Layer 11 of a small transformer language model trained on English Wikipedia (16 layers, counted from 0, width 96). Numbers have three digits each and are written without spaces.
A neuron's activation on a vector x is ReLU(weights . x), where the dot is the dot product.
The model reads these tokens: "was " "in " "j" "un" "ior " "high " "school " "and " "was " "un" "able " "to " "work" ", " "which " "me" "ant " "that " "his " "family " "could "

The vector x that enters this layer's MLP at each token. A number n stands for (n - 500) times 0.01.
0 "was ": 485765522595558610632381701401628428503441504490430552446509448547622445521642518467542473411420549496453507530283498395500499487592455482402622449500476612502580492492504550476552508490509538475560422513731522534547557533402509507644533500406516481539549628525430016500541313390337518614
1 "in ": 403554548535419583525573636465640408441575522406409551586510495534623510565772557542540458384407573471451472576381444481594475469553411503454741551564492552571541479400562579472469504522414499478607488563661486398543528544488402394594533445543566516406482623491497020447563346385285441724
2 "j": 387732503475616446666594823365625280467354482287470640375361332608686377364695513882521246347551460321486428512313381418746617459534411476242702498580458599514539625234684543524579395621642531373570450421506477455512372501638331462668701406679590550485507607579410313461362551361395455781
3 "un": 439586731587369560665360639465639077598464622157368513501471560656739412564752485647551296494474270547444425416721471520783533486634358543406508378445381796393710504372556574416379597544493642331462488542624376332554344497624392218692728612702696538403475476521361452500408403196294488521
4 "ior ": 519558388482499540500630551506746255489520643390506539387377386516773502447633548655503373476505518417455495512461511425544582476530512422277712453465496717432506559450585655407430672668492452490562646554730377378616367542535405213588565483425650488388412577585478131427684515439254382663
5 "high ": 542632376407420590526548669398639248363544642580504642348381493588761484473584503729572410492490503351426683535432521512503581496591498372333754479393579636351495540526585482466404636421485429497560668416794356407674427496546349383644586432506662535299413534536579142404604378600361351609
6 "school ": 493522507536523681399580450379603284484497656661399700411322441483873526473566538715477393472514512368391383456390524322519625466559528450384786499505519713429479511426486477473474661416513502572564662404820405451655459499652366332626593446562584406515354569554532166381633468494246452455
7 "and ": 471600546571514560576497625481612407375509449468425558493329497406813502498601482549591467519438592457448462478468393408491504453574487522450791468450479572534575562421368515509395703557523462505537478414762534483623461546602270393659646442511548323456523579528568070469613429453297393666
8 "was ": 516636549667557629636425818427603354411490492378362493419467441565670531502585518503469454434465594449403375603250552442516383443593563444438759474512508555477598496429423541467455586469498498394522395488802567540481559523598502466695565462370552439507611643536416105590563219453313401706
9 "un": 478649562599424579534460797503631218561402467316219526516588514508827480514689587462454439311565408566508488470382670499778303464691447502477756486599524749451589453313450588344368487401521508349481416504757458314575484547618392415730608526440504537507576754501343291629409318224391340554
10 "able ": 568473413490582574553620626530737365407471563464442598340502472551758522565509405501431430294535531275512547549519597567496595431597379319307685467422385773546655541354440538340437522494575464433492520541868426468677517608578360417602522521449613426377484706607363175584531376578336271678
11 "to ": 468689632581431438570444605459683358398564515410470570576467548537677494551650515554557370444399544461427366432356590558555554486594399457552729560567453485527537610391509522512501688364529445377546440529676659411623484616683309504601478481412473429462520596561491087339605275435256379695
12 "work": 424571406499227630456559612583667124607380642581582479365508531623690477496613646730351442434451658496490304303146737461676576485461669300416684439532518713497575412384576645472405461353524612399601679331623376452712398766590400376559450479396453614551557502620416300534688416333251444485
13 ", ": 489496457646524564546561547531650366430558506534529549458477489556698335474703522530486406506507461475518486496347451396525487416521388517496644523485406668431687572447486492484405625387620481512607525442777493512710567535452260412561544518465488311446584613600545064485601399510290392662
14 "which ": 625608508479530611563384521465680353359519454501489639501356396347836408554635389523443456579416456567440286428444510457543474358451524529505780432345535592514511607493441526439420629384586517468617467379691506405511639711815496581570609596397472350505544611478478122468502390671415368710
15 "me": 386590492556597500583508566368900377500367501452525511341467450647684494595643501729306384369459633674554330427369464365630554524428520418535732552499401695573786383621722617346567299318489549351528720252494521518610401504745383429634571385596390387279622592529733307405365469553204429554
16 "ant ": 551499497579534480657448626482556444418395679367522484554437551541769614574519463526338489419396434481450467413488582340505531400515396560418702489410407649477572619471430599438580627450478439433507442460681495575595318888575455371509696466600628408429531575583517096558602368432313353665
17 "that ": 567613477525472548570425568535655403440502482530475504560389457486734473659691423490456441454366394589396366573448579449551484419485589467449725354347504713497572595473554553441478610322505511513598484447588462520501575682689390526587572463503521405417515620469454052486556439561345359779
18 "his ": 458832519544505537428472631497632302391572497234409572345350611524759546404675539540465641462429523536453379603482659464379512639450380476330655485498466611393453482406512493549499534490444496538312529526645585410628393503595521304571619471519473465544418626533478092536710544549377407671
19 "family ": 652652486435546531365469601404582291370628528543419555422308571448881579557633492650442411528510490434474380485410783315324482410453362525432912520533495697389473450275444417474622601411472523535505591550745438421607478504646458524543528414449582386585351698546557184398535529607356362644
20 "could ": 501776574621501466608382568395628454460523565285481512557521566405715541547534517532583310452345535516438344496399732521542527592525355392574738477465584570467649483410475438489453613315538463373500352461652632434615431657711394469561567410430516473472615557611400109439607294481331392757

Each question shows the input weights of one neuron of the MLP. A number n stands for (n - 500) times 0.0026.

n280: 387358481382371591467678439606559661529346592533259402475430418462497658504443449184659544372642661451507647463538597319479455573397603445349604496560489496585396604472543597514440619567620496420243583655238392703588518670416428280661446611166655419590404608471446486332678482504750528328
On which two tokens does it fire most, strongest first? 4 "ior ", 10 "able "

n175: 553246468587406469744674426520308403483386382516580497454428574486620452474481513598403474558378520500392450398586464707668560612617637655605365507405693551694550386510615725610754523462365387390635406517451470483561372582462559541358562503500563662425417402493314449438670461359290325419
Which token does this neuron like most? 12 "work"

n213: 522512681515445644606607446318422361398497378706578500598656690487528598573555445536353559510565423608580605330413369510503538488490551466455488693627357465494535541461419465252577466470335574421393342759497610580569494478338619547392530488503394625281461494337509583477497641282486557594
Which token does this neuron like most? 1 "in "

n54: 384491411442394403609684488641320632422666494458422491542509726393375592532550595612558509537375527571453542407460471500509433443668621399581555429515392322591579524532634451591445661607479428492440593651616579515451567262571473571637424497453536316474437424414411477407517373159486667474
On which three tokens does it fire most, strongest first? 11 "to ", 1 "in ", 7 "and "

n105: 316585416407375649460455485392487585529586532550369495532621697462586428655448463573350592552461532527403434352577409628580304431580555608581366474535643478420505666630526441576515599648405401397350443471413449446469671535601456510437495526611545500562481592566419520511513542522458421534
On which token does it fire most, and how strongly? 14 "which ", at about 1.4

n302: 562541516524372456497408331379457739674518355398455488500524329411489522521567719714343676436380571494463565509613424420294576512548523407601458304494665417428456387667377478524470541530522596550390599478494525529428491455453579494534488200348528470497652427574472497793698442468483598570
On which token does it fire most, and how strongly? 18 "his ", at about 0.48

n132: 444570353463425495438482420469510605538566366642582470381595453479461532497490467612539571573447474319649446434492460529570438459489426424682445566503510484676552564436579456522620523638364447524449526621556806537490567616592472461533350478650423493392385513467414431471369344484445502478
On which two tokens does it fire most, strongest first? 11 "to ", 1 "in "

n323: 434534421631681568553495548470539621577621544481575524434510573272647654435632426339478393480500376591470528448497316557441534610520474667344406541444511384542514508471548383552479583532475534409411427600454651647633540511385310547604414468503539574389417436341609526551463655414461407376
Which token does this neuron like most? 7 "and "

n197: 562554512392370425463707470641480638429516579376429450584648673543528610362497416657586500422374511483478551506456417599481586709468523548492379478393483248546626417476590503653451643641488523682601441517559489421367525366419447643407395458350568522453447382632483397629575514447442481522
Which token does this neuron like most? 1 "in "

n165: 342474574421730511517169557467441497469460539431478489453616568668505525377309544463322578574600589483544483492439451494674364455552503581497359362514550443497401537521443543619647396529623428529366681531539520640613683494579497484550519470576351396505532503500434554561519423344435398549
Which token does this neuron like most? 8 "was "

n104: 489552401500344594500465492497360532503406523568418638601536436326374537470374470469644445655595541571524804571634478463701550569423503549484417438489506539550341522518540450505468370424621509360448707550519486483600659443557497372369428465441525566468569514568603418417547679307479445425
On which token does it fire most, and how strongly? 5 "high ", at about 0.66

n336: 388372298470403422536467307387511666599484487473609620385547612506590475610468519442531339322481478401574437486546473548519475484531377588489580402435522486522324703511479643505574489458447369640609624334465514523553550341599484705648511441535434513622362548604576629537453503594508524360
On which two tokens does it fire most, strongest first? 6 "school ", 15 "me"

n188: 552577298569510480589433513339584439688590510635447387666386609548502486464334557507505417521360435521552513602543564454429471550375378617630604513516364329421415613487414630411498569497657484485426507471479460521394540543369582475521518582416437437567565673409410533565634433484651432528
Which token does this neuron like most? 16 "ant "

n183: 403436603597624546633551461336705526486461306457524393575592415390459517458537495505484473519468457433553308416282519564453432524531399540632476489470397459636407565490450398595645636388644402556599480484559618558677654353459513611597352532429511389569545426468473492559387609380561438511
Which token does this neuron like most? 11 "to "

n149: 574463459505351532664588470544647549420479539536495415728626475463470582508435530479366536497604613546309478641626668491446388572580523585529306445342375613469646444481505517592688553301517566503474388575508635480521497412497574447357451522633436378533422525335481481480376625543350457516
On which two tokens does it fire most, strongest first? 17 "that ", 16 "ant "

n329: 461510564398379517452547571633521526600692473612401435635602428492562606485446448558505427487469547473412589584682557438487646618380367448460436541516534586458527513671556561463608495430481557616385419555508641530329417594478536622450474577515663435487374441406583317467495397676520336572
Which token does this neuron like most? 17 "that "

n124: 428503550377632542525555394581799475503551346586419428522487503417492563519615533350607381560458525443613595430486514563617625469424480586414416359377635346497446492476578500500553686559511445421447537629370514534328279667508605369436434560319601554662567560439370572506521536503495438426
On which token does it fire most, and how strongly? 4 "ior ", at about 1.6

n121: 394519482411449507585605599532438368569531535583433607571622528510529507558488471415502394563473510449586589633474558454418252446433605498547500439457498682380480540588462430575401475519432556484510412532446407515276543416448512590520469558432540619568626372350493566682648573421392422490
On which token does it fire most, and how strongly? 9 "un", at about 2.4

n30: 462524419633410609647365420525532392408485553424512484755566464611457623565556468315494484572355329520685633567553584461484600636573437528613506412266328334564519413650500610449351558500503411419630344564286355601430552664419597449415587621522612433273599371361412439454606522533696610525
Which token does this neuron like most? 16 "ant "

n101: 422500358432524497457497612594476423661497356497532422410509620515440424461426647451598521587578470771500530415418601484447429554610767452567553356494457494417429592395614389477404521407698396609668523482386503419392550453532464572708627607476512747450348491506225529387523494262588384391
On which three tokens does it fire most, strongest first? 9 "un", 12 "work", 3 "un"

n231: 464483490570368548581444465604521558407471469592494530814579658671441532389453414611533675635390410503308419417410450613398527500724732470526576689692422607434470419690500464395531391443509392449541520536399600485529555583395468583506436369304452477553403476461462575373366512500279451500
Which token does this neuron like most? 11 "to "

n381: 515409372571612475538535551535359566652606495570426474581450581551550492368417436287627596569590462669474638740539425530411509418436324331708423379509497446370470544565647449472534500559515409375767494538509548419514356479539480394480411686537565478514448482611500458573305387488300615388
Which token does this neuron like most? 13 ", "

n335: 614523503605535480391557661536551523425532534455459351363443500534440549400485479345382551503425653457476503617459388420424610377416447539745497521494518657409408637532442476680497421581712519503239537427434326534486590618235586615512526435562427324615422433620539442606620648544649315588
Which token does this neuron like most? 18 "his "

n108: 534590402629630477548424510582376477648439549524533542592540392565560533572487484677543503500545299573730492526330521674430500342635484471576536544527633478452468663500505417658637495462335374423411542386427457622398538579513604492524402503381380533471552347432406439451520586503584401521
On which three tokens does it fire most, strongest first? 17 "that ", 20 "could ", 14 "which "

n294: 520395512504560370491567507568571551461370409547432572457554549437416545449400642541606489570475505486576611625368493351520548552559453523515515579386514572564542596498423488372485429596540509582538569486500325584395360460427516517509493391420580528493564544376632513301569493484538535378
Which token does this neuron like most? 5 "high "

n50: 433361445550447513492470415449546347541244520557513580481539467406417478394492522591563427542398649570334473449517636703444566516517604343646521564337467542489712412518542481500539659643406528746503617470360605467516560494613580616460442503458481438548381368519516448497392452570523586450
On which two tokens does it fire most, strongest first? 12 "work", 15 "me"

n123: 578469414506388460529396564520496562585567475670538405641448429552413607545500537460473500482424526561533599537516405563506593574454502559593500522518520592471482511494545524383443549502431464465578580535309407658468523602415606523400491577599500485466441542581394321452465483443539352605
On which three tokens does it fire most, strongest first? 17 "that ", 16 "ant ", 1 "in "

n141: 455442581476563642472410624394457541564549401542600374600500336301387484530301606488491612444587576572326494567380464531553614373440434491588547779571613456740435482520609407451395316564618579451589368635331515425637641544549515584427586509429399328294671546563416506516436407390560585589
Which token does this neuron like most? 1 "in "

n327: 366469472661513406490425294566648404335651352733519520474800470601536503439471543465513684527484424721503213441627451361458604470390411595681587565578487473483470497557746470447427460563490538550317553367601564391421519503350646604599671577500586554316607406398487604407384454408374456303
On which two tokens does it fire most, strongest first? 15 "me", 3 "un"

n225: 468514618377445394394462449509643474480349352541628266343406509503431579580526532550450386503433547410561506462494445482534482515677424646553446659518488365278658509593568560745494491528542391652341555585593645368430610406528439617500532660474600416589659533520457607506559278397423385503
Which token does this neuron like most? 11 "to "

n71: 339427509661430484594380642511401497297607497691569451544474500435527515575583508408508317452375503314329651582497503559538570566600551443529465595306533472492472555458545547547600542495595264453684477492356486540333516591521465605372468470449514418328400637522359579511445527574556585562
On which two tokens does it fire most, strongest first? 17 "that ", 11 "to "

n325: 540454356329455396326557553451526542679442430697525395403525456609385632407615463299558291479394627657477526575392514556472447575605616440506494511465457456547573349536458509694472547506488676421425524352486626334550639702396565453595424539379457566559620389391563613533497642563443550539
On which token does it fire most, and how strongly? 12 "work", at about 3.5

n166: 482451442346572674463443509600418669570483247588491323542520705497489360470497600497438479531198552362771460609500449409399515549437358746392473350618482625518645522295515385433637586605631588581490357601400605516576532453361488485488500622503577509515481457446449515443541503538477397545
On which three tokens does it fire most, strongest first? 13 ", ", 19 "family ", 0 "was "

n63: 515423362285577497634488544473415535446399455368594488587491454376451467373482455610390725488620485286631597364666550612388528621575635521628512425481503571695552704619646377480529524587478434392535355427446610500648450263463319477512488606465397535473742577608533451560506336441548387488
On which three tokens does it fire most, strongest first? 10 "able ", 2 "j", 7 "and "

n368: 423500388504522546447376529500477415521589468541635396432576530460440508399422577474509507469516493465649486299578464509455433596498588616428582611535509467528400618493456505552620523502530365535464304548371317547588557597550552463557480498516456564493569591555392335586526532566585447583
On which two tokens does it fire most, strongest first? 16 "ant ", 18 "his "

n80: 550562527427359625374578558638641665516596494634652289603542382548324537549506388359728354603522481561416506578435583416405459544308295491566573293487381577544455627639406561697527471428538539417405609364537500481358437597289469658431506540463714434531529490444389575376363509591632407488
Which token does this neuron like most? 17 "that "

n238: 407350565380516411366423752419639563367321548468300395474386602563605512329478667271660523620304513680391642597547487530399566545423503580438251478490370662533723369547503484518642552503679446497412503585532654566488516440402439522423405604551643615354658563410526494436562596493663404462
Which token does this neuron like most? 18 "his "

n100: 445569519522431426525712610415387458500490507610473386582500605485480471483512500505680480500550585539527472472594559539576564575560523417493556458503720335457469419488512372596647462406418508500561623611410413319435575430488384654648404589429497517557487300322502367479543483490566459527
On which token does it fire most, and how strongly? 5 "high ", at about 1.8

n372: 437446446494559398340417582488542672512483528488596574601528555463614527541614494534449414663637404574672599584522400494424260479441522676681261550537449537421403491621309497742405576632405528520503542373580622552494491608537293557488474462441539422488581305506636307394491671540486558354
Which token does this neuron like most? 13 ", "